Layer 4 of a small transformer language model trained on English Wikipedia (8 layers, counted from 0, width 128).
A neuron adds its activation times its output weights to the MLP's output. To switch it off is to set its activation to zero at one token and run the rest of the model.

Output weights of the MLP neurons that the questions are about. A number n stands for (n - 500) times 0.0003.
n12: 591 225 466 543 400 252 780 162 390 418 500 723 611 598 515 548 674 618 303 634 389 569 500 680 337 566 583 516 743 304 458 571 481 500 513 633 556 372 476 440 579 631 710 603 331 481 437 841 473 545 669 672 743 432 264 337 465 446 625 532 593 545 524 606 407 492 585 705 414 606 400 366 444 493 389 572 575 489 642 539 496 440 718 316 579 728 684 453 278 566 354 457 403 199 372 430 435 383 734 373 377 312 431 355 484 578 358 666 381 554 639 260 457 560 382 522 426 378 447 476 458 454 463 511 398 705 480 550
n51: 563 646 399 286 466 524 310 411 428 605 358 351 577 632 618 455 277 419 445 504 613 554 355 560 477 382 596 358 596 544 788 624 478 492 652 507 587 596 318 554 526 474 717 627 672 315 284 592 425 586 736 324 352 417 721 307 522 680 538 392 458 523 564 550 230 407 452 496 555 579 437 435 341 618 595 471 489 444 594 377 716 670 685 428 396 380 424 511 419 700 624 489 462 408 679 360 747 477 664 465 434 461 600 407 291 519 646 520 620 467 511 454 459 554 209 436 760 758 508 557 361 449 390 496 458 402 246 565
n73: 480 408 530 665 461 291 493 544 407 424 512 477 418 235 553 616 571 662 338 536 596 516 614 390 774 460 657 630 416 391 456 565 393 381 500 275 469 360 738 449 631 546 613 489 435 345 907 409 592 672 780 664 531 457 615 291 600 504 535 496 354 658 515 570 398 385 372 261 356 559 417 351 469 366 347 193 381 597 538 531 368 604 518 438 529 674 609 489 543 576 657 653 441 320 551 711 346 371 277 571 433 766 339 475 512 314 528 508 601 379 610 329 447 653 345 620 492 524 508 395 639 674 625 489 516 643 496 611
n123: 301 621 613 524 194 509 358 370 747 719 500 452 508 659 668 311 546 567 416 496 585 651 383 380 303 534 667 107 407 337 391 643 469 226 892 278 434 648 584 574 336 427 423 693 395 272 669 696 375 674 602 559 525 430 535 627 610 496 633 412 417 437 297 481 371 320 356 446 475 613 622 409 697 361 468 630 655 458 553 293 656 574 357 442 442 454 558 637 496 457 561 508 525 286 636 332 379 517 631 526 556 382 363 728 673 367 492 456 600 660 736 430 352 463 609 677 717 442 441 430 369 517 397 430 684 519 463 515
n179: 337 599 513 539 743 336 517 428 810 656 692 638 563 509 487 553 380 289 436 345 291 451 642 554 640 751 653 885 397 509 392 516 517 574 333 409 496 637 254 616 448 300 706 407 509 624 689 710 267 393 509 541 465 290 215 500 366 564 615 500 482 693 764 500 558 607 393 602 649 433 508 517 491 376 416 291 217 613 578 530 377 583 570 394 442 285 487 629 362 550 513 517 571 818 463 317 429 504 320 256 720 594 25 467 535 367 852 453 496 650 703 447 423 283 451 336 590 531 540 504 534 514 381 330 455 520 691 453
n183: 580 216 463 604 341 489 646 453 396 445 394 555 378 554 469 704 304 471 620 454 343 511 687 391 556 573 566 503 394 577 413 553 544 353 798 517 412 377 532 550 444 598 348 540 542 462 414 335 684 275 451 453 373 479 645 384 559 544 330 382 536 698 490 480 550 672 377 429 551 406 464 564 626 590 564 396 486 451 476 566 542 437 513 387 654 558 670 590 468 474 688 400 696 446 547 633 869 386 478 545 361 558 561 635 557 624 529 534 402 737 377 338 397 528 313 540 410 425 532 652 493 529 602 646 159 416 406 588
n199: 367 526 536 305 668 614 339 469 663 384 354 347 380 481 327 451 558 492 419 507 534 787 504 530 617 619 192 481 479 437 413 500 298 451 500 780 708 666 566 331 485 598 607 584 283 640 370 500 369 471 594 730 542 334 511 568 399 489 225 423 600 488 455 464 450 554 474 527 586 395 511 645 386 663 566 308 466 675 485 418 655 386 511 519 691 550 637 593 585 587 455 373 653 493 475 279 458 734 555 731 500 461 427 512 435 392 404 326 736 433 411 580 489 297 508 571 448 739 585 714 364 484 666 299 438 685 388 463
n233: 603 730 347 573 461 401 892 425 537 432 577 304 596 407 555 405 540 416 285 625 491 420 653 381 742 333 512 663 589 183 541 606 595 427 523 491 483 677 518 340 733 565 190 400 504 323 411 562 811 667 466 500 478 431 339 353 397 433 386 509 531 655 461 414 447 438 496 321 639 488 480 500 184 583 654 645 349 380 268 513 500 383 500 300 529 518 726 407 847 504 513 278 316 307 438 336 474 675 674 567 697 513 640 255 413 555 421 463 848 572 292 404 449 675 513 723 220 584 654 557 458 491 608 574 575 464 731 652
n234: 354 401 664 381 708 529 457 447 365 520 575 480 430 532 426 462 482 560 684 497 476 500 246 659 448 593 607 463 506 558 395 383 559 442 474 632 356 413 331 294 411 353 409 450 452 571 666 328 639 399 517 464 414 534 605 652 432 720 611 655 318 680 537 395 651 556 671 389 443 398 365 437 417 491 410 576 661 605 466 425 497 683 474 503 523 518 431 456 560 550 439 612 625 560 340 634 363 312 518 387 570 436 476 669 420 601 570 378 506 399 425 670 762 497 532 303 483 619 177 587 620 428 439 647 500 741 449 491
n267: 540 581 314 403 650 666 508 336 425 365 443 485 519 384 367 352 556 392 416 631 450 452 588 531 368 484 485 539 537 508 756 518 481 566 351 412 496 450 284 811 776 399 305 466 527 565 496 428 538 592 407 468 477 570 448 488 257 587 480 568 393 672 403 214 587 799 329 397 556 273 507 448 679 543 293 489 457 428 763 600 422 477 794 264 455 632 555 554 282 549 473 450 358 697 611 637 639 634 500 375 745 640 365 629 414 531 544 508 380 428 581 465 732 563 624 533 335 409 651 295 545 304 528 493 775 504 666 395
n280: 453 676 476 558 483 280 456 572 698 344 591 459 472 364 452 616 454 364 815 434 586 504 516 563 434 500 661 320 570 392 461 675 631 492 584 377 326 516 525 398 66 438 695 576 304 460 529 838 189 105 566 342 745 579 687 492 541 444 228 542 589 636 516 382 538 309 565 383 341 563 527 576 678 621 312 448 277 515 479 398 633 608 391 433 386 432 404 533 728 543 459 504 462 781 646 544 525 638 624 432 432 692 201 372 571 756 504 549 391 565 676 467 516 462 602 469 618 521 382 542 468 526 522 445 386 374 808 478
n325: 679 620 485 687 500 320 553 552 455 605 570 384 739 677 431 772 696 226 699 592 590 540 539 517 653 438 418 481 385 364 579 507 470 371 513 418 476 415 375 414 543 590 511 492 508 373 481 544 640 675 516 577 504 740 745 275 480 328 762 347 396 851 547 545 480 415 431 432 484 414 654 500 394 475 435 319 473 456 469 687 397 504 218 567 676 282 567 674 636 631 500 496 592 740 425 412 468 655 423 450 530 379 476 542 199 701 552 517 297 461 504 571 250 436 415 404 276 424 347 615 462 463 373 601 295 533 204 472
n327: 598 527 496 430 245 229 538 549 462 516 397 383 664 573 538 595 199 326 254 437 684 358 465 609 610 348 754 680 325 306 523 678 394 673 475 481 472 330 472 309 512 575 731 527 547 519 477 601 477 612 402 736 460 721 564 354 555 669 344 548 291 290 422 466 693 548 723 516 569 504 316 538 492 648 458 523 406 584 712 687 611 504 358 412 391 302 341 535 673 365 625 481 596 343 601 681 516 384 549 648 240 484 292 521 448 426 403 530 604 593 455 548 735 248 593 452 709 597 560 508 550 525 516 496 262 402 508 607
n357: 538 493 422 764 411 485 589 345 521 580 369 343 311 814 727 604 432 375 525 386 412 246 493 556 518 720 301 416 497 268 507 622 496 533 422 762 655 385 364 563 452 324 580 582 682 449 333 436 555 524 291 492 485 400 532 422 357 450 552 409 286 405 423 521 508 504 291 601 485 398 651 695 452 524 539 397 699 493 584 442 541 467 587 519 630 670 760 714 545 366 573 525 377 593 489 554 477 291 439 551 325 732 534 512 496 504 718 421 520 580 493 779 453 481 477 434 602 549 345 705 353 500 608 328 360 384 548 563
n415: 418 533 622 481 655 434 486 581 511 519 551 345 496 619 493 429 626 412 314 423 474 300 426 383 421 665 546 571 369 496 579 366 450 627 663 670 545 346 442 496 436 436 603 543 181 562 382 534 567 684 574 674 432 639 554 361 500 271 637 573 511 492 441 296 385 573 624 530 446 303 378 579 598 260 493 288 556 490 440 311 737 436 592 322 204 573 421 515 359 352 321 426 458 394 575 643 741 321 605 455 602 542 717 632 492 412 473 399 582 676 564 632 797 542 535 465 471 393 301 765 664 492 727 650 446 465 474 426
n490: 197 594 425 443 529 731 512 635 386 508 620 309 250 378 528 554 714 390 652 450 210 475 480 452 883 672 492 484 391 405 441 570 374 557 819 516 249 407 454 402 574 324 422 718 659 677 443 487 618 278 386 394 475 475 350 661 529 560 558 437 450 500 573 418 210 428 556 296 445 610 604 666 690 719 659 599 660 603 345 252 446 558 481 251 406 348 579 528 571 624 627 557 513 520 512 400 601 592 385 530 683 602 341 407 595 742 538 443 634 560 566 400 484 379 314 322 573 592 622 837 440 483 552 469 180 337 459 496

Each question names a token from some text and the token that comes next. It shows the activations a of the neurons there, in the order above. A number n stands for (n - 500) times 0.0078.

Then comes g, the gradient of the next token's log-probability with respect to the MLP's output, scaled to length 1. A neuron's effect is roughly proportional to its activation times (output weights . g). A number n stands for (n - 500) times 0.00072.

"e", then "k"
a: 480 494 484 555 500 534 599 707 492 488 492 519 480 495 479 500
g: 481 474 483 524 326 599 371 344 576 448 517 443 524 365 528 557 640 364 217 621 719 603 653 312 552 507 438 498 443 368 437 513 660 603 691 568 398 421 461 519 738 621 563 453 642 465 473 516 617 439 189 705 517 260 547 379 389 442 422 488 460 558 345 500 452 549 483 435 512 310 698 433 572 467 285 495 568 601 656 686 344 267 387 448 474 550 855 633 580 471 477 552 533 583 641 531 521 528 633 592 503 623 428 374 303 768 634 502 509 585 496 526 380 519 416 565 367 595 507 239 146 494 696 561 268 596 549 553
Which two neurons, each switched off alone, lower its probability most, in order? n233, n199

"c", then "ity "
a: 488 491 499 527 497 491 485 483 499 480 549 479 495 524 487 500
g: 575 579 340 755 356 497 531 445 561 284 444 299 505 535 649 473 526 723 872 430 509 638 628 756 516 283 661 329 384 360 372 545 603 506 276 580 455 236 533 592 537 239 425 462 437 631 530 405 621 518 506 560 362 598 358 463 392 524 713 359 418 640 704 713 526 686 331 480 679 593 457 527 446 425 651 575 452 539 378 317 622 349 360 521 349 673 464 570 407 329 425 558 548 626 469 397 512 539 521 574 412 545 463 375 605 353 699 355 258 507 543 376 400 427 519 489 440 537 585 426 582 534 691 503 498 463 577 702
Which neuron, switched off, lowers the next token's probability most? n357

"b", then "er"
a: 478 494 486 479 500 507 487 574 505 480 495 490 494 483 500 489
g: 364 644 301 661 707 636 623 396 429 594 433 454 368 533 643 295 488 682 372 397 476 303 457 482 560 807 586 391 400 484 419 630 553 462 554 369 498 494 399 777 626 500 369 607 446 292 618 559 545 770 442 558 377 543 560 543 513 501 590 653 631 540 826 524 366 295 417 431 551 521 404 472 493 570 364 375 256 496 536 543 372 425 639 395 339 511 784 495 588 512 408 347 512 510 461 373 510 733 565 259 523 651 457 685 430 536 660 482 649 644 431 505 671 564 319 338 579 334 351 544 411 517 419 529 454 306 597 334
Which neuron, switched off, lowers the next token's probability most? n233

"em", then "i "
a: 520 521 483 481 500 500 495 499 644 540 500 499 499 492 500 524
g: 536 459 435 209 425 513 611 345 570 473 577 393 414 754 486 664 275 609 683 532 511 515 364 474 567 344 536 414 481 429 474 535 425 350 643 476 624 582 462 649 294 597 517 583 526 639 582 471 631 535 591 364 474 485 591 554 292 620 489 540 360 651 412 712 632 325 634 247 645 310 436 389 483 450 407 490 528 620 469 547 475 564 432 446 458 233 416 309 652 421 502 350 343 298 492 409 386 375 472 513 605 388 566 769 506 748 602 493 351 623 520 483 334 507 467 494 491 634 552 851 332 615 640 860 482 507 442 652
Which neuron, switched off, raises the next token's probability most? n267

"of ", then "st"
a: 671 488 487 492 520 481 485 480 499 489 512 621 500 483 496 478
g: 427 304 705 433 307 698 597 351 369 639 551 493 620 606 553 520 538 387 691 395 706 369 424 777 493 470 361 524 589 620 594 440 456 460 510 723 437 815 733 458 667 627 410 418 562 508 363 519 451 511 729 556 505 510 555 602 402 653 503 409 657 433 571 320 412 511 635 329 534 484 651 368 476 546 410 362 620 533 790 297 558 318 484 427 517 299 663 428 515 247 567 462 600 409 410 666 393 303 506 377 627 461 510 594 351 563 429 510 343 698 359 618 549 619 424 363 443 598 343 450 371 478 442 338 319 611 342 558
Which neuron, switched off, lowers the next token's probability most? n12

"O", then "l"
a: 496 481 483 493 494 482 854 479 498 496 497 480 482 553 482 495
g: 304 531 547 415 327 611 226 525 430 620 468 453 419 465 630 256 476 327 440 617 380 383 718 594 404 576 586 647 445 397 533 502 530 694 406 432 559 641 492 469 569 531 335 390 547 542 419 335 625 219 430 415 617 564 281 351 530 402 540 582 329 750 483 634 761 362 501 667 622 380 439 407 461 615 668 306 516 460 380 425 740 578 732 518 455 704 538 409 516 318 758 672 750 582 619 373 548 441 564 541 641 735 577 574 466 552 373 495 506 322 324 537 482 376 531 396 452 352 538 465 446 377 638 442 684 558 412 528
Which two neurons, each switched off alone, lower its probability most, in order? n199, n357

"m", then "e"
a: 479 500 505 499 500 479 499 481 500 495 493 692 485 478 479 500
g: 364 600 466 616 129 393 466 614 576 665 760 413 438 631 548 460 667 420 431 702 552 369 565 413 684 524 390 558 462 636 501 344 593 345 651 302 441 447 405 592 534 506 530 519 341 324 510 471 596 377 454 474 457 435 620 761 563 510 533 607 688 256 569 513 406 517 509 530 288 760 617 580 646 482 320 562 384 287 582 479 540 445 511 710 506 579 321 442 439 503 647 581 643 583 304 518 547 524 609 506 363 649 620 584 540 477 666 498 442 556 582 365 511 380 474 452 763 422 317 379 678 294 617 319 352 384 228 399
Which two neurons, each switched off alone, lower its probability most, in order? n325, n233

"h", then "em"
a: 480 496 490 722 492 491 500 480 490 485 500 499 490 504 500 496
g: 498 432 402 356 347 736 669 510 628 658 626 430 457 562 578 125 628 391 434 481 560 369 367 523 451 522 688 521 348 803 384 407 411 579 590 502 715 510 429 602 395 567 478 595 559 593 391 369 519 432 512 505 352 506 569 460 427 547 550 377 200 521 557 432 614 330 568 384 727 542 570 441 601 570 508 571 556 489 314 510 556 410 678 544 376 166 471 611 572 328 605 294 564 744 381 516 540 395 493 451 473 446 324 408 534 611 651 526 634 484 519 645 483 534 395 580 627 479 672 425 328 486 317 522 296 410 850 709
Which two neurons, each switched off alone, lower its probability most, in order? n123, n12

"S", then "al"
a: 481 513 480 496 484 478 486 497 500 498 481 479 633 501 479 500
g: 448 549 739 275 363 331 431 422 487 817 650 465 268 496 637 592 509 589 438 584 510 737 607 461 319 497 491 675 389 532 250 637 534 403 501 649 536 510 477 333 584 463 341 593 667 646 594 578 598 548 498 748 685 581 590 520 560 553 383 335 242 372 360 433 448 430 467 658 487 460 383 551 609 500 491 618 391 542 551 564 441 432 482 421 499 624 821 567 184 288 647 596 402 648 481 489 629 551 379 479 525 583 575 483 467 357 389 486 466 733 335 630 604 263 396 433 453 571 433 490 364 393 405 396 698 540 284 434
Which neuron, switched off, lowers the next token's probability most? n327

"er", then "c"
a: 498 499 492 481 498 479 576 480 661 491 480 487 495 479 500 478
g: 516 665 471 642 523 448 406 544 541 540 298 456 522 496 380 622 461 597 436 205 394 603 572 393 456 350 517 355 617 468 536 508 497 385 472 566 365 373 655 637 474 414 456 708 427 656 390 401 562 239 489 223 601 456 407 526 538 695 663 651 717 429 417 464 652 634 488 405 409 328 320 789 374 596 420 672 611 358 452 417 582 395 713 645 590 338 775 573 490 392 387 670 461 576 613 773 427 253 371 434 269 431 368 348 601 538 635 543 435 445 418 427 496 510 378 598 581 594 486 402 564 694 538 638 521 389 721 557
Which neuron, switched off, raises the next token's probability most? n199

"e", then "el "
a: 498 496 481 497 498 555 581 694 479 480 478 528 526 488 522 500
g: 832 549 514 462 516 495 474 510 584 566 561 640 500 469 584 541 388 613 467 547 530 681 512 477 485 595 520 316 480 689 390 348 505 453 235 272 647 388 397 305 330 535 525 566 403 311 605 504 641 532 660 331 323 332 503 484 495 435 653 652 536 671 419 601 336 400 407 495 561 654 187 659 224 724 432 181 556 487 595 646 493 400 479 394 502 543 572 460 346 499 416 671 599 721 444 650 305 482 395 480 667 548 372 819 672 645 564 572 468 460 609 494 544 335 720 469 535 521 488 497 454 479 498 517 281 405 405 483
Which neuron, switched off, raises the next token's probability most? n233

"o ", then "f"
a: 499 492 480 500 495 666 509 494 591 490 504 495 490 499 500 484
g: 346 456 569 499 300 551 531 541 514 474 414 518 551 569 457 542 430 357 473 524 614 643 369 593 468 577 524 538 501 370 642 228 727 575 681 785 524 531 385 473 481 461 480 438 598 504 393 648 497 412 630 619 498 557 519 369 571 545 508 416 442 338 354 533 495 681 555 249 566 514 473 654 248 605 524 349 420 607 471 622 690 541 312 573 393 343 541 310 711 508 759 522 499 438 384 454 301 439 423 395 589 158 455 622 383 766 605 606 671 636 226 610 416 768 454 276 580 492 329 496 392 671 526 635 415 488 343 647
Which neuron, switched off, lowers the next token's probability most? n234

"S", then "A"
a: 479 653 487 489 485 479 479 495 484 496 498 499 479 484 478 485
g: 326 470 560 481 445 611 456 367 596 513 412 359 600 609 453 374 555 426 427 660 697 508 579 438 590 448 315 423 796 372 507 608 277 404 652 755 562 471 484 519 212 489 455 685 668 442 417 554 472 475 428 409 347 455 711 445 672 766 439 215 583 406 706 375 380 631 483 590 620 425 532 352 620 368 422 529 478 586 384 502 674 432 483 333 524 493 512 548 552 345 608 542 304 481 514 606 529 407 754 761 557 508 518 418 426 394 459 358 363 692 379 579 689 382 421 631 284 459 684 391 655 519 530 552 535 660 502 222
Which neuron, switched off, lowers the next token's probability most? n51

"k", then "ly "
a: 524 491 562 480 500 485 494 478 479 485 500 499 500 497 484 480
g: 566 532 426 617 513 281 579 443 514 641 558 626 509 413 499 447 336 504 545 321 315 180 487 203 631 715 531 532 570 421 518 635 523 612 486 537 504 307 404 360 791 419 559 497 720 536 491 502 409 393 412 608 662 442 405 452 427 300 578 511 645 575 415 671 603 390 542 409 374 386 553 497 504 720 614 476 283 500 504 657 467 469 401 499 488 454 380 648 524 657 647 443 388 484 705 476 372 466 271 541 519 636 578 581 451 486 780 676 656 398 488 342 335 520 739 374 732 650 420 542 378 536 522 687 380 499 205 334
Which neuron, switched off, raises the next token's probability most? n490

"d", then "ur"
a: 816 490 479 481 484 478 491 488 489 480 525 496 489 500 500 495
g: 342 524 356 529 658 613 439 580 361 399 340 546 363 346 417 380 572 704 588 271 751 619 329 620 709 545 442 643 663 321 310 420 299 426 288 481 689 453 722 335 541 476 555 449 714 392 595 568 464 508 639 625 533 435 555 311 466 365 274 264 648 368 449 562 404 422 535 612 518 488 201 688 519 537 489 426 563 505 500 570 422 646 400 652 725 452 576 544 295 835 492 535 488 581 588 547 340 555 325 542 545 540 409 364 570 502 384 627 655 513 650 329 467 451 454 625 536 435 368 450 560 668 518 463 531 499 554 666
Which neuron, switched off, raises the next token's probability most? n73

"G", then "ar"
a: 491 478 486 502 499 495 481 500 500 481 495 490 508 791 478 497
g: 367 474 646 495 728 340 360 523 469 402 488 392 355 503 613 397 599 276 603 618 621 529 662 386 589 489 601 469 551 458 309 650 428 555 577 447 441 470 609 71 675 639 328 534 618 565 669 402 621 484 438 471 565 322 811 338 396 500 430 498 494 680 556 676 399 573 428 533 521 481 615 390 469 520 343 421 571 628 388 479 523 518 464 512 655 645 294 520 472 269 407 417 249 358 514 538 488 489 746 537 448 713 430 521 588 654 316 461 710 616 292 660 705 330 624 349 655 333 550 570 563 436 608 556 390 453 430 400
Which neuron, switched off, lowers the next token's probability most? n357

"t ", then "L"
a: 500 484 487 547 609 533 495 497 482 486 478 485 478 479 495 480
g: 703 498 508 299 500 501 518 401 302 600 559 619 417 549 571 410 316 554 399 695 386 422 291 528 478 327 482 436 498 698 369 484 594 468 505 202 453 524 181 434 376 618 536 641 686 352 317 613 351 384 523 434 898 329 382 599 359 382 491 293 665 456 537 427 541 576 423 332 664 561 653 441 372 589 379 441 630 546 593 292 620 565 405 455 493 720 466 501 600 537 740 709 605 586 494 533 629 574 481 594 357 684 686 410 486 586 535 586 525 367 627 680 497 420 444 533 490 451 415 547 477 558 279 749 423 535 526 457
Which neuron, switched off, raises the next token's probability most? n179

"k ", then "D"
a: 495 485 483 485 481 688 619 479 567 498 494 497 484 479 500 487
g: 497 396 559 483 374 497 477 323 421 614 461 672 364 517 631 630 599 526 376 661 254 527 775 445 692 501 438 398 368 512 410 480 394 675 462 520 590 311 491 568 503 455 597 396 437 393 555 355 568 295 503 306 450 561 349 598 238 365 470 498 759 590 372 522 474 581 494 393 563 582 348 477 810 362 410 645 769 573 696 418 573 415 733 479 833 657 404 378 635 476 341 422 591 453 490 418 454 507 551 569 430 376 505 713 510 668 523 527 437 519 412 609 189 679 599 290 573 570 642 576 526 362 308 426 503 564 550 416
Which neuron, switched off, lowers the next token's probability most? n183

"is ", then "g"
a: 479 481 480 499 493 482 492 493 486 490 787 755 496 500 500 520
g: 496 411 470 389 522 544 322 409 466 416 430 431 433 550 555 419 490 434 514 575 784 387 505 467 504 744 316 530 272 456 743 416 623 521 455 712 443 644 435 516 869 224 358 540 485 450 396 520 462 366 502 594 553 363 373 612 259 582 674 447 498 358 383 564 282 343 626 363 511 453 560 621 435 452 507 355 470 663 661 551 482 388 679 337 512 448 604 544 589 553 422 459 453 525 572 781 342 285 644 558 634 622 420 584 452 440 425 545 335 530 587 644 429 344 501 564 757 632 526 189 543 715 496 432 752 554 594 544
Which neuron, switched off, raises the next token's probability most? n325

"\n", then "| "
a: 498 482 570 485 489 485 498 572 495 481 479 599 486 495 500 543
g: 442 389 244 212 368 541 647 412 487 499 629 523 502 266 612 424 523 277 732 373 589 544 416 502 721 482 399 400 500 573 406 448 443 504 580 259 362 370 547 424 634 671 502 482 537 687 666 322 477 531 367 542 814 666 359 469 420 367 460 560 590 453 573 515 197 645 515 682 490 545 574 515 518 418 659 418 467 418 562 679 613 612 641 375 372 383 406 514 524 543 411 407 505 560 568 683 446 361 658 554 400 455 516 561 328 318 621 547 382 495 787 544 465 422 463 529 805 654 773 559 559 544 363 326 561 339 551 461
Which neuron, switched off, lowers the next token's probability most? n490

"x", then "tr"
a: 499 481 482 478 498 490 482 488 479 503 482 484 480 505 479 514
g: 427 549 584 634 325 360 585 600 619 518 508 530 344 275 491 512 791 647 458 469 468 435 586 364 598 398 355 607 653 510 541 886 299 675 640 557 597 489 558 342 555 459 513 565 536 498 402 336 399 614 495 673 363 431 378 488 676 505 391 727 373 465 541 486 331 498 620 336 270 301 620 293 544 486 440 540 448 612 679 432 591 583 608 320 505 614 376 594 366 408 555 332 483 364 572 488 279 655 544 481 414 482 605 388 554 295 407 603 402 460 467 319 523 472 605 466 459 686 393 477 403 378 550 798 450 674 773 675
Which neuron, switched off, raises the next token's probability most? n73

"the ", then "In"
a: 522 478 478 478 534 480 499 492 500 491 631 836 569 489 549 479
g: 616 483 554 662 637 521 441 330 568 440 639 670 378 384 562 452 508 632 536 495 272 573 620 534 646 289 478 460 457 293 411 711 386 253 361 110 477 596 468 436 490 428 487 619 521 453 470 559 483 735 433 368 494 485 505 681 466 468 445 406 488 600 627 451 627 506 425 490 483 347 474 279 628 396 552 804 657 513 394 600 517 489 616 569 670 492 424 586 311 452 414 332 568 541 342 283 773 549 448 666 496 338 422 332 576 624 589 594 455 619 661 474 521 456 504 441 457 655 697 431 596 360 256 283 678 601 752 420
Which neuron, switched off, raises the next token's probability most? n415

"ch", then "o"
a: 499 498 492 481 492 486 537 480 479 511 499 500 553 490 558 500
g: 339 609 745 492 253 365 594 559 422 584 527 478 262 577 417 602 745 473 624 551 279 456 416 436 474 652 709 539 453 575 530 501 575 625 586 464 599 530 498 554 481 733 715 485 394 549 524 387 421 402 361 380 617 327 442 280 527 497 468 876 301 500 587 415 528 463 657 412 470 659 375 611 337 677 327 324 550 345 453 609 366 654 623 536 419 403 228 462 612 513 538 587 519 620 534 471 447 358 511 364 410 557 551 449 443 553 384 569 610 434 351 596 814 214 543 424 675 327 514 728 490 426 500 428 448 666 442 550
Which neuron, switched off, lowers the next token's probability most? n327

"u", then "te"
a: 498 500 611 482 499 524 482 576 482 485 493 499 486 496 499 569
g: 436 466 324 682 234 492 305 435 555 595 408 532 428 477 680 428 457 322 498 714 456 370 414 537 365 580 438 535 673 702 779 490 566 714 301 456 469 525 530 562 455 600 639 578 635 203 602 551 510 541 610 497 480 376 320 389 447 662 596 371 547 519 406 658 531 435 427 589 441 513 569 613 306 562 493 613 661 460 497 144 560 578 495 477 753 297 542 466 336 654 361 276 399 459 425 403 624 420 556 745 526 368 416 552 599 394 426 603 530 581 491 607 572 459 321 575 623 298 270 476 616 557 617 615 549 767 401 391
Which neuron, switched off, raises the next token's probability most? n490

"ar", then "l "
a: 564 496 492 744 490 483 488 499 498 483 479 482 492 498 622 486
g: 526 426 574 362 472 487 298 611 450 591 594 288 433 419 328 262 579 355 720 420 285 386 572 673 570 627 385 492 346 709 489 609 207 528 462 466 402 521 443 428 506 456 492 496 743 366 560 328 598 296 718 518 752 736 448 441 353 439 322 500 669 540 648 663 642 464 386 390 549 689 566 536 414 485 501 520 502 457 386 525 639 518 498 483 600 459 478 515 634 240 461 574 381 506 713 472 538 600 461 548 502 414 624 530 585 516 258 444 608 305 408 314 567 499 479 407 603 449 677 516 344 604 796 625 580 579 306 752
Which neuron, switched off, raises the next token's probability most? n123

"==", then "\n\n"
a: 480 496 491 492 500 483 488 481 479 855 500 488 500 491 499 495
g: 589 552 613 299 420 587 466 536 302 593 441 545 680 309 686 449 662 499 660 453 614 428 565 621 502 296 679 500 399 522 460 584 600 354 539 516 485 224 511 467 369 509 573 584 561 560 341 592 566 545 530 354 642 520 301 384 382 483 480 498 685 461 528 575 284 753 572 250 283 684 338 478 385 510 575 653 261 509 378 361 238 439 468 376 375 508 524 689 427 674 273 680 399 632 589 694 356 538 684 408 373 726 513 541 524 463 507 387 526 364 680 487 472 385 780 577 507 636 707 325 520 456 483 585 576 486 505 432
Which neuron, switched off, lowers the next token's probability most? n267

"al ", then "b"
a: 496 498 482 503 489 704 478 480 478 599 482 940 480 494 481 487
g: 497 666 566 414 641 370 409 395 441 479 400 402 292 576 266 558 581 395 409 591 546 589 715 587 300 659 327 451 657 496 707 439 584 728 580 532 668 557 417 412 506 343 685 593 277 456 541 661 399 674 526 359 490 529 453 337 524 769 708 542 351 518 433 329 399 443 578 323 640 613 375 673 357 565 483 348 533 584 353 485 467 586 373 440 481 480 891 451 390 454 448 483 686 374 454 601 466 478 149 485 650 504 485 510 554 344 606 291 398 480 558 572 554 531 516 349 595 490 456 407 576 735 760 436 499 558 406 490
Which neuron, switched off, raises the next token's probability most? n183

"A", then "s "
a: 480 485 766 481 498 479 479 491 500 488 513 489 483 482 628 497
g: 638 357 480 586 374 571 504 455 646 465 530 694 441 518 510 250 628 707 571 799 661 591 445 489 522 324 452 592 328 587 278 476 502 391 643 299 552 565 530 379 437 512 462 247 450 537 787 485 581 566 506 420 356 361 536 447 517 409 596 718 538 673 548 466 447 645 470 524 540 557 464 495 326 408 560 530 600 384 560 172 428 395 484 685 408 664 455 611 437 434 542 413 464 631 435 436 518 356 553 566 390 648 325 441 824 538 505 125 472 542 412 640 493 480 482 477 570 412 528 324 717 164 689 607 425 574 557 563
Which neuron, switched off, lowers the next token's probability most? n73

"en", then "ti"
a: 703 500 479 493 499 495 492 498 496 480 496 495 486 496 500 781
g: 500 327 692 488 639 515 585 556 578 257 586 525 575 251 569 664 537 378 352 678 360 718 537 449 542 551 416 603 312 288 582 647 774 433 314 247 512 593 543 392 424 511 512 505 443 484 500 550 507 527 675 611 397 516 676 409 567 536 551 243 258 487 551 477 585 546 488 673 582 525 521 439 530 626 648 324 659 362 508 640 355 417 379 567 524 575 398 408 407 487 579 548 533 417 253 558 411 660 611 487 637 446 431 261 557 423 480 427 354 451 619 465 670 546 718 169 400 424 643 679 359 658 434 384 347 616 454 736
Which neuron, switched off, lowers the next token's probability most? n12

"c", then "an"
a: 478 504 499 485 499 480 481 482 500 478 588 497 497 691 479 500
g: 601 437 646 413 310 388 421 413 386 430 569 479 566 464 445 542 336 454 569 378 666 617 379 455 445 484 558 165 596 442 486 454 324 443 398 418 378 393 465 515 460 590 380 786 661 556 646 474 530 703 556 406 574 720 384 490 687 485 623 394 550 543 614 270 696 651 602 594 397 583 515 677 559 457 840 630 353 585 553 463 711 466 607 384 431 537 448 417 470 528 366 274 430 382 460 598 593 781 498 553 228 383 337 425 548 838 502 618 568 427 172 438 555 487 409 460 482 647 504 367 403 526 442 670 482 450 526 610
Which neuron, switched off, raises the next token's probability most? n357

"v", then "ir"
a: 499 497 498 499 499 502 499 489 489 482 484 495 506 479 485 546
g: 436 523 536 558 505 736 684 563 382 348 314 816 579 451 372 507 246 497 569 538 478 305 596 462 348 452 561 380 735 406 550 469 535 656 615 581 520 469 474 512 493 591 576 518 547 431 293 521 671 572 558 386 176 388 515 696 511 472 432 395 471 436 709 506 351 538 719 379 697 411 520 447 554 379 531 399 561 437 292 457 448 622 509 658 665 369 622 382 389 599 349 415 413 510 515 610 697 605 503 268 513 632 484 560 570 384 424 232 513 792 539 571 457 475 589 626 567 403 402 706 456 581 373 667 306 180 443 598
Which neuron, switched off, lowers the next token's probability most? n490

" ", then "S"
a: 481 484 486 493 496 811 532 482 481 485 515 482 480 493 491 495
g: 556 233 525 676 457 508 699 308 406 608 487 515 380 348 568 549 502 521 481 688 385 317 739 519 667 497 635 475 491 453 246 579 556 544 316 405 394 323 551 557 427 384 515 649 634 248 197 500 769 565 494 301 525 517 484 609 261 473 565 621 385 652 562 422 406 543 459 246 306 314 616 363 749 224 444 601 740 468 532 563 538 419 633 654 483 671 485 514 516 495 171 571 497 688 579 436 493 567 503 791 521 464 421 555 496 522 390 512 489 511 612 580 445 505 499 503 563 481 634 414 538 443 452 433 562 606 672 478
Which neuron, switched off, lowers the next token's probability most? n183